Layer 4 of a small transformer language model trained on English Wikipedia (12 layers, counted from 0, width 128). Numbers have three digits each and are written without spaces.
A neuron adds its activation times its output weights to the MLP's output. To switch it off is to set its activation to zero at one token and run the rest of the model.

Output weights of the MLP neurons that the questions are about. A number n stands for (n - 500) times 0.00065.
n108: 583489534474516538573464203541465166623456420518487582493550543511503417521396646438308428548381425573523632460318628491433425619594303425540475415606438625576620478655539491450560449781350523243577428719435600402596374507596334559424417471574394378388659547619669425600633651412428355528499470433644408384591646509484568421416571500519598538553396525524417605495511496634538486463575
n125: 382550593437681573638461401397641442305269511716566650631736456454483496442533421455520178533613701347550643436422523414369598325706510354674319532567634476279513385493531275489512420613577567698604606725710359517490184575766482392512610442527486622529476402535296275216474531695553375602697544662588490593507604655291469468588493557327384421560388384329064686585616390296488585390566
n167: 469444514591381554631558392427470390534456314640515386597452553458420571498392258707621671497528742365662398467715291369424500512655430353602368405510421583553506456535617593279469348525465538514350695507546532474520622406432288494309480600498430548469554604418376349734526546497408610540374445722675643527380645659446616589317341405501598260372522640453447505675535739529539393455520
n189: 733563406656727522773517489455497168275308329670503396336513661290394734135494375559654314692462415457372518534212395287743667586480616261686503627554406365468637341521395649492285547730625296615541546562561430643147468972502188550324397749395432482607634628598663450558460534388841799378375542561336615494485662375751345396613462603402706245598429340631755543544507240264470309553366
n219: 527269453628494508360891516428527343533620324594533621825285646368614787369502444523383500590553569652363668204178544285548393431414421516651659639737633459680471534619441577510578549351554638633338585515739215412454426424388460510303607270727682324494531597313641478489178447248499526485685555361377308608490524620588667482610327497402471372743692420476550537372494333633495394480494
n226: 505543633578557422493724395607589541551508479601742473412430360523674576338563568327402511435912580483570607447621446322461414521533557470580688472409574625527553612363233535424368568579646332646399525668642584391529500484595305192338601510601270528380509233537482389506598668695372446568583542541647736346477547399407317532312582423353487463548264156502184467487464578552635553631473
n228: 394794507692613643444438595498505278709652242689450459649781435346552455406437480501525667522544375514496451499615572285449390415590507406483525525544499378672503364522533476432548476593603503559551493589493618496549452333541309555370528385344421500462647345594394389470586375442509452429313515401556311464507462775578643538525429408517539429528589495473610538414649514381544426487607
n299: 328426379479728499385677452556393378594490582453722486752401572555635485460442643420439728652591513608562470614654218441387559499660552480635539477358453569577399504631416460294320512812697582453547418338484589482385639160436548396261817316556558396585562434625393335524667506269306548255434303734531308405604468463623248326522389475588481616662380691435541354701387311529587473806631
n302: 260536574564362503316391527559497558536392326443604607559267655628402414607493613613602592378554375384757544530651374407671498351623615568542794439784496529601458459517620312535599434525337490456252625584584312491454327486441320382487407514650471484556539579764476396710722230533610206630704681565372625515332478390537495499543659417513646335372408411615558337591531318559363440381319
n327: 411546400622569410557575701516522303749560408607535509736361441666509323484606504544677577490431763429387389637511578449649341546547430536650297628632397626450335553578579351392611516406668782548455505655501377324290517454654282406704610399314649663474375484536431560227574401452637569287383388297519671580422429585543410577296321591365607384467452353536422552346488690522430397713404
n329: 707514589650421563601246195382446245288612393595464697470398378503516574340437535502578481504627609538495467640586275613617515269293507428573614345522434284465353449246500533213251493570510495517425594485415412557417279464471724660452530671487580686469593363383562700577644458566485428627538486591621612517626625489486391692573591652088476516721634491536432695515397505437501529549669
n340: 526665328493485375499358604474406578553527536697367472398508528529778408366565587360414493350544525686579477399430516296534565354633572678610550358452607484561417590514674449499562500464285604482456355607477495549472449464701715560451583410536568337543565524341455447619594546515501608538556607543431674715431288447293486408417437471468517336413637503421506438501599517492311604452315
n345: 387373475318583603621486555488586643357577513328441317596664390571727551642366446576371420508703677478733305502353621661320636635671475263586487359346809485308405504671498594151453460430546168459366549303557601462430383442623785592326565348332501381390324414572330664540556565484363640473545628386488625698734524569513443488323480374465519483500610588737328418793605668445453210598540
n348: 369471546567547494488441838680721536767383270490668421610607341484417406483483266533549635643443523622628577440203594391467470519362546641700472610551466326557412240395667514355406385700740638360671273598570305355378422507310483681651632586281514495585652598162530452411610281668596420634443471476620376503399546399501419562329290598690323437737552435589571546255573512434378538457559
n374: 501679469317504715391435524352526407388337530495616481496676344267384368303553573490430462434620266470312499605245432547386646335348459381524453282586276305620309492490420478611432570639378438555418388578273363466607634521306619439547646573500471493580542761524617462596778710569567387346483627736580457614335489318538455491470787659683444646704652591678703570637285490620554558525360
n415: 497282433587560455697466473402532506547443496375453615467527540442553687456589429514598563507482366526601492308609302546558294482692743510532578520487775686465470443591484489487421680471432518610313580493548357372308575676451532524617452450582442317722297340525492574463495673442660322375478706426519486404495541178533406372413476594599363273615455554518446437563728322742628513514495

Each question names a token from some text and the token that comes next. It shows the activations a of the neurons there, in the order above. A number n stands for (n - 500) times 0.0059.

Then comes g, the gradient of the next token's log-probability with respect to the MLP's output, scaled to length 1. A neuron's effect is roughly proportional to its activation times (output weights . g). A number n stands for (n - 500) times 0.00079.

"s", then "ig"
a: 482471475478551474471492474492477477679516487471
g: 505366677457384440548354577338626457356349534405421425639530580501608499493579479368499538502344573357399265669461311506555425521339455531376675537498666386507402511512671475582463402594334397604612434593696365563408453424583456356513496463591513628460521565322491552165580543531318610272361466625448843717579505617673554614656390438686641614461565715455481496508610469459465635338503
Switching off which neuron hurts the next token most? n345

" aut", then "o"
a: 478472720500494477475479820473472475477482499472
g: 575382549572447450563606535453569646803592695478437776528605595624333396454680430526462467697447373418433637630603228590468581397613347279656539531649444625736505350578428419586372458411571422411471498457520636481392594584559649509481319549614549392581406443507435438640594460585484473604448554617428364452360587539327370495349252513344556361658396536515617406155462417469482508368532
Switching off which neuron hurts the next token most? n302

".", then " In "
a: 484495482474498488608782475599542482515937474487
g: 861725481459583631579559642523469203631454373394466455470504537524413458519622397287606538386698346477369324546432758472600527574315371591522485565465608308484518371482541538492447516508489411543582497366542699840514466474411417582568391647610609490502379364434611367424427538436534444553428522503622642395571440624529343480529486546599061529536387511629359429539551517666521478396474
Switching off which neuron hurts the next token most? n348

" for", then " comment"
a: 473691474472473487574639472549569480479472472547
g: 398631551402515356560444489563668575588653504339468714696559450634337367594624516485556366719353763390559477688523432548533486595532461563533487370413467366522369707432614398368571472606490495475562698504666510526590575397520489652304488374480620458460543325432500279588564671504095421458419433528525409557458550414506443535369281310404373741485623560411601483389504776427509469489393
Switching off which neuron hurts the next token most? n299

",", then " Inc."
a: 490480476482487485496572501472663476516595490482
g: 650549561420541467509586329516619543508537527529397464713518494471425538602465562342263607364509593501383573463702541537579663494604489464440712417588464493650379772480738540536273586365480361410496467480482398686530502433377405455234569684467483587399400649473519508396508404490291420689258352463580657614390611323463257351579572399572454254571542594665494353487542543423395658636672
Switching off which neuron hurts the next token most? n329

" in a ", then "22"
a: 499474506500540478500473471484703475471480477478
g: 280647555344573337561472719394717499485460484528593535442558365511432442594488664415498439490746405611486676493561560393401354518616349453537535523546573444600374500464343876478523344373587486528634529383544590568482638412440580502482444378410418549513359452541595598594391434419604591524559573298483490331602408529413613258647693260622207480519527398586694350472611520381419449445788
Which neuron, switched off, raises the next token's probability most? n329

" set", then " up"
a: 479493492474493473482487491533471473549563484584
g: 681371624501434546511604450410536573510512404522629652308294499650503570330493569578465592393490497700401482411524493567493467472426685359678549512301653483474833343465545358609516406544613432521484610423639495187486536540472559800524366422449390184359453305548486399458444510583577443525501492341437497447719623472644491525634384466545616595503484437527581438751412388677537205509452
Which two neurons, each switched off alone, lower its probability most, in order? n415, n345

"ic", then " c"
a: 491478769497497741542533596473478476561505497473
g: 624381512677440549473518441260641293435557560492445471849519609510392700668475264447511512519578450518622549395528481376740416471562364437578767375453480465547629287672519420278616545493418410441622672485690308547398361432387580382600483497488574420258301592486480605615616550389372405607401492506528529569247459449685551451502494553629534591422543664473534383493675562604458465348379
Which neuron, switched off, raises the next token's probability most? n226

"am", then "-"
a: 475475566499497471485490553486526476471504492496
g: 463471600402570598483515512601540576358444399452339315433545475401634476357426258490590607656331598508486274348543386452379404431705286520505587455424703764553319613358375518359643442473482562630599472503611388448611509631567559625489535352494522726694525618385516455487340506507439609406512414599367464271363644569578496486570587452697440617503467595457370625349705737466647253527642
Switching off which neuron hurts the next token most? n167

" J", then "erry"
a: 496498498491568492500497472479645477499497500580
g: 376433383443653521487671661605486361548509574333521617534573435484713775429397461548579483394516417513446637400540528529561476422480561521512691278428599428141649468560513588414388671586668439620517529362481484554414484692372463534380554631330518370430704818247529730561491383469445486389498393325395472530701549520616342297434381522462488531472468523397417601568373460507762376559540
Switching off which neuron hurts the next token most? n219

" of G", then "arden"
a: 473492486485506495500472473486562475492498500509
g: 640530528401636373504223681635455614507418418242473340536348610532484500685415529363630397560402650358337623488508641388616502509476573541536414513598491716451825625526637387405429583563585332629548543571729491347561530448715370397364524493408550557482510547292314365473511651319611519485238380455523481528615531358557352465593626622453616389338626519380342555625494434588506567549408
Which neuron, switched off, raises the next token's probability most? n329

" trade", then " union"
a: 528483473481483838472483641694485475482480472484
g: 380596293594505655579647379441466618480650568460590509413446520731432455488564588423419442406634480639616286674480373526526572745432542485551550651329624526398462462430430456615472349455504487705425684381539457546517456423545373655623523473506355650468414479446656493514594645676159338460468575306428750690430486357506383579297237600475597398574375430494543477300389628710381499494467
Which two neurons, each switched off alone, lower its probability most, in order? n226, n327

" rem", then "embers"
a: 471494496493493471499476542537555478486568477475
g: 515418226535685611594324399463696528579616528628604665533404614557529628281680770648518322474439549528424372359630338521618518456545651490661268527459569545677500548277630537482523451431467396591291511441535271464572618299711567657403306645582400464475373520443500649508491505671442505585476501424391535534634478394315573646435586309485385506398603280483520521372506441475473597374401
Switching off which neuron hurts the next token most? n329

"ates", then "an"
a: 471475476533479471474480484588538540480480547488
g: 568640477606495326346494405738562496786499423541231572466581330434599477519576393272529704571592426646476519421565409541475515581414422600628563548629711373607555435502603476700566537554593303462434318485616348312488449418315519688391602475464509530400407497492657355418539637458472601502500469520488542604578175471362482428268505772517516532403328457744499496314651606390568482515416
Which two neurons, each switched off alone, lower its probability most, in order? n327, n340

"ic", then " val"
a: 478474714497495597498606506478474483718474498473
g: 549379474329325697484540411651516370430426312488441440416620551308468670227375561531493485791535432318440315472385432477521571546411646491491619780472450560348544703512467508431583619451496716452688213560499414423527490577588587532562564665362555428443546288678442449575503465511379443543767349509541520523528627614426550453408409599619802562414470544689403500521486573537281414512397
Switching off which neuron hurts the next token most? n345

" Je", then "z"
a: 477489472495586497500475695486492471499499500507
g: 582616530440537479601434554554583475493480414612285341297476671367493553475464424521581606512430613681701361465246262515499602512372586517542471410492365407568505562344267630460689564625518547392374432321530444820681575417392469571395405298560536655558508157620383358558505682602474460460310627597498508461552676468417582548769581549628341562510574444335508393387592556527558563448561
Switching off which neuron hurts the next token most? n327

"13", then " other"
a: 479488475533495474472482477583477492474496472485
g: 506421815735615635572327459485438531532548415578546401477462631552574469379561648488465351405467508436543540283287426297506642481473655534536476625393608566569602270393541427430519391795378571541632701544522515618571440585477382452606370520515618282595416515483394591288505427395433437464346581509623370682395587603466419589421431806572602633458626417481288624425336428360424385683401
Which two neurons, each switched off alone, lower its probability most, in order? n189, n327

" tr", then "ending"
a: 477495484499495544475496748663479471478515500472
g: 554434653665444383502411254525454440786594418553496446600560587583454617518600565459386460493462444484507462414653566581413522207590505679232600512548706583487415480448416584453324480604588475542454352394420681572493366481467468537379557335474267638638492740585480612677299565612316813530567314447537454492530432422361357601425631543508539471593322339577339713480495583520521609419305
Switching off which neuron hurts the next token most? n226

" that", then " m"
a: 500559471721500495526486471471634488473507582474
g: 579583436483238564448652369458412453465396649687306465317574273394721391570634388632422383449390536595381475485611463595443517696623495403522657672536610342301501586510406356381345597590411457463310661707495382585296598670288555517371461585613590354464530223591535698586585511620553504491471524502553491380483614501510465470445636236543656526541527553492505559644405335530464701576487
Which two neurons, each switched off alone, lower its probability most, in order? n189, n329

" named", then " her"
a: 760482688494489479526559474891513483473471493562
g: 483578672602573436556544525592499519284518452400520512474523483482318563474568504511391474545470308417553606466509608526612529717752560422428371726520535433573975430508422396445588531558387527578600688331505641472377486562486365443353605362507474608394357199543408413676606495369631424446587450510418453306448605524570389417673478579306700478581460517617426398524513426646424275656255
Switching off which neuron hurts the next token most? n108

" Far", then "mer"
a: 478486471498500484484483743480475473480480490471
g: 503535477482359507554436465283408680547624447477660670566500577289457471454648479608468510460566596150333506613466539462509557877501297699429398514545707555516525518430429581404310441377643594546540452456406492533513574388553525449617515687617385487426376655698479431562454444702572484506369539472578513265616597367284465521355387561284419653519291508535647444310627472526665390462641
Which neuron, switched off, raises the next token's probability most? n302

".", then "com"
a: 479499480472499494473657482534546497492884479505
g: 612266553599286523495627361685268671624642570621472350425382592594564362456526615689528359464539419491555626530473351453463560492486405416472493571650627484565733339450457282508610465808416413466366476484402428396638480751472525548429522615475423314484637534451220341375608381430515445498547358529522629515611527300408609475491518587527779617572622604480463433547368366624450394659357
Switching off which neuron hurts the next token most? n299

"areer", then " =="
a: 479491480499832472500494488598489667500500471539
g: 480340527578552452547447511431316820625579459578383517453593671508632648414601562332422608523432552461466563407559844478513464416512735389574556559606809363328489520424315570520557614354329586502452542537462337522419459720413366517495625432491467451561522515258488506296437420499473435660591427489644364511307394460455628368477600534620461493410661454490279367536468558863582407421431
Switching off which neuron hurts the next token most? n219

"s", then " M"
a: 472472488491559494531485471471502478729474485475
g: 558607370609556714372475554451619493617978537402443641315510391545385455521543568661427630549501573491565454636389357536542406552611455644403515373460431500448581334568617590353540531489356438475423425303505508412480326449424513649474542572479579310688403667514440478453551581427312445433361746527675456511615566597621609559269441274341302528446534523511301575544497408345685395591675
Switching off which neuron hurts the next token most? n345

" ac", then "re"
a: 499498545500499479500484887477503472482479500602
g: 565325568539393427348591658601579481486458341569651354509584501656491752440414462705554542437612357440505500452379414436335365396418669570288685578367405426427757264674446489520518434429311503491382546622335330310504412446538540724651474465513454392633678644474434540525412475374480543502461275629629552702549449377465537762687514683473495397541555637547424518390618608520559405546305
Switching off which neuron hurts the next token most? n302

"In ", then "1"
a: 498500500471483500500479481494833528491473779512
g: 493577618601521657490422500420426519338611471718404469295509297292416285633570364416311576415490323581315550649351313654740606703364586340577335560441587474674578508611345469498336509400487591479396423397447681479425553412634573509443588656495605414520400431366465448684582728599582531499421502591511492516424458599356559420451640359567280535578668386506735457458618665585410488651494
Switching off which neuron hurts the next token most? n374

" re", then "ven"
a: 500486493497480499500501472479471471474471494890
g: 454721360401447621508504534450518464491415413312453591469646403494481304494473549568525546437443540367506353676471406564498614494533624780420633520443588627433385666407391510329560596241639797268519368446507455636511608215518257554431559698458444583450537560545433385580442430862667632487643509468654543411487553493273429645446569400398597523424327536386655518499507428521571574533331
Which neuron, switched off, raises the next token's probability most? n415

" wide", then " variety"
a: 471532518497489558500472485829488488596474484512
g: 511453469635602185376610746453301651438351480390485440579566620599546379581504580463538547693659597382378511504354666582578434691423465621432415399484417519402667329572429758561550725467228517414629388393392497601422452432492552523718618526489547301542462637525384508427523485621687401676397438509489547581528643417322448627430270456600651280488514453414570465461556452567605330309427
Switching off which neuron hurts the next token most? n327

" go", then "es"
a: 472474472485494491595492553803477488475472471525
g: 420533484552652305574391611502459339290464698378578709522592538342323319500488549628541519623512335370563769503622373555485505526444528474699333722397411517691469518425615537710634520320514505549578530581569305586370482336600395533420636509480533563464588384369458629501474646583447471558479492394366682411660404333216452415451666301549426275442572543541671386412683565528409533460638
Switching off which neuron hurts the next token most? n327

" C", then "ed"
a: 474498472499495483486492584471581474491512486536
g: 498370489592494378682255466431587445626450487531546551392589425468270394400597335440426490232595296637518618601583363568513438502704567451526745605405646572717528294337539508761497434653720374656675531407554464500460494460630658583503602433606503547315616488428508724377512512350364419449323617452347459477523473180503427352483596492688586484458408521534443479530575564329499535604571
Switching off which neuron hurts the next token most? n415

" out", then "g"
a: 474499480500500483495478481753477522496503502477
g: 539471482586423479609647839473590344649470694366624589444600455678567478556612353433348454578443529570522600388546508350640659624551372594753601493288456519373320580464544561353421444331501434402519595494558416369373686481406454679432698486507363400672539512571443339378572272360384518582589515445481336331401581569440479575449603366603387479343603657295471507519446519447785355672525
Which neuron, switched off, raises the next token's probability most? n299

" by", then " L"
a: 503490489474495477508480473656735473508520473474
g: 607505455562665507481439422425524316433572420577470567458533412522550731588308560580463445530399609609563697514568437504408503577381569374547586298296384622244505749646554586367613615476340559576430454444649449560593432446608406590679548370180749510598549600556482565688342553277160408625594587409581496461501507314493301598445549573417422429366555448503473360544497527652694509360430
Switching off which neuron hurts the next token most? n329

" cm", then ")."
a: 585472474500472542515491499681477604527472476481
g: 585509572404592495219602505519532590634503374601557533545564565535717636411414300648579690612523466480620515428260415211343556227564549410341647548379487582452609513479346485599466650465570619495493421510462631429371591760605546517562507319505324498288396390576519479573555354643486535450582476778515419521511440545349500513766569551576633390484538550461370376534593557233264456423391
Switching off which neuron hurts the next token most? n340

"an's", then " house"
a: 520476485500490733472538504580551526472475497484
g: 508335436598334581627558324419617652504432364686325756361670557555481571435298358583502508332321190439651593511542416545478630430304709513278567435442590526468641512636532396410544556484592552525446439314652535404524290482553571537700427611474641567370470544346459337723583505418354320420374423510484601519555452439513558568619552696444562622427568575324442632673528455647603467571356
Which neuron, switched off, raises the next token's probability most? n226

" manufact", then "ured"
a: 471490490477487472476472510710473491471475491485
g: 552447545365496446442285513512590384420243198529502625539337463322599577588472527477665455524476430695619488507595676377555445715476585478429546498570589370437557486620534537374597441581553607572372492537541435549424357486517351499397658788422584455363645583561609474475453655378322499288528522375454507387289706827714526520586455497500552525408276416362473515629342488535698303621642
Switching off which neuron hurts the next token most? n327

" just", then "ice"
a: 492696473487492471479471472492488471495501526477
g: 411643478531382467485646343492462623576440619507424616406651576584346481374474381350591511615575254446488718634604491742436397397460413624480520444541500378401310496635421509744478437229658466605631347521667472807287512678452640632368563386494283614588505630454424525635527591539462482483734528419435418533458487371421480304389393488441603403473352517688729389429552403539615413470505
Which neuron, switched off, raises the next token's probability most? n125

" against", then " Ed"
a: 477505514477490484751471475826480473473474478482
g: 438659435459602665357461601576531428405605571409560604457754410616583588481587676387674626154430544556610352460539421562552187469473377288464583499705494334505446692557532528586586555336431534533591486367386563757548557534226346607408471440369436537480418558576593487689487649613576569584605597410397517378414317504470454428248406490548434479299476362439612583694532558348400578501539
Switching off which neuron hurts the next token most? n228

" up", then " a"
a: 486534475495492471753471523551473568581539556475
g: 591701618393567541671431518271553571315560563581699586432407460559421549491374557532527462525428470530419455439612623634605460474613524493514324440550348420821495398577530378502544434478305630340295663413603502377585428467614259416557581217445415453444564420657527469794421449286443573423462529439309526483705523586635646437579657317252325583560506516470330700525514449587597591495578
Which neuron, switched off, raises the next token's probability most? n348

" \"", then "boy"
a: 472487485499496479576754487501482520922521497535
g: 395620489515583432503606508517612532453588570496305610600423340258427593535632288450483551438447453508490485670233598564743618424502583623458194458534500548771555462423552682493509381558436486562327459371676453472648462452312527541342595523444380467618347437425400207543614423669394465450512495443352523454462456414557593687773441542539520738361486550409448603408542401455738459737605
Which neuron, switched off, raises the next token's probability most? n345

" for the", then " Boston"
a: 500621521472472472499553471476778472496479491503
g: 498474586429532529594367576441651312385540550626381580421506390262623860407353454501342679368501549542617240468529460429542341574408476599395643300537435454360413506564526621544543662665462437456421478363671417519561386622382228604693645441434597502462567548453454645466336639535450599541509690503601493334456558317404413339456395572510422432371487709557597669707620408491666549431666
Switching off which neuron hurts the next token most? n329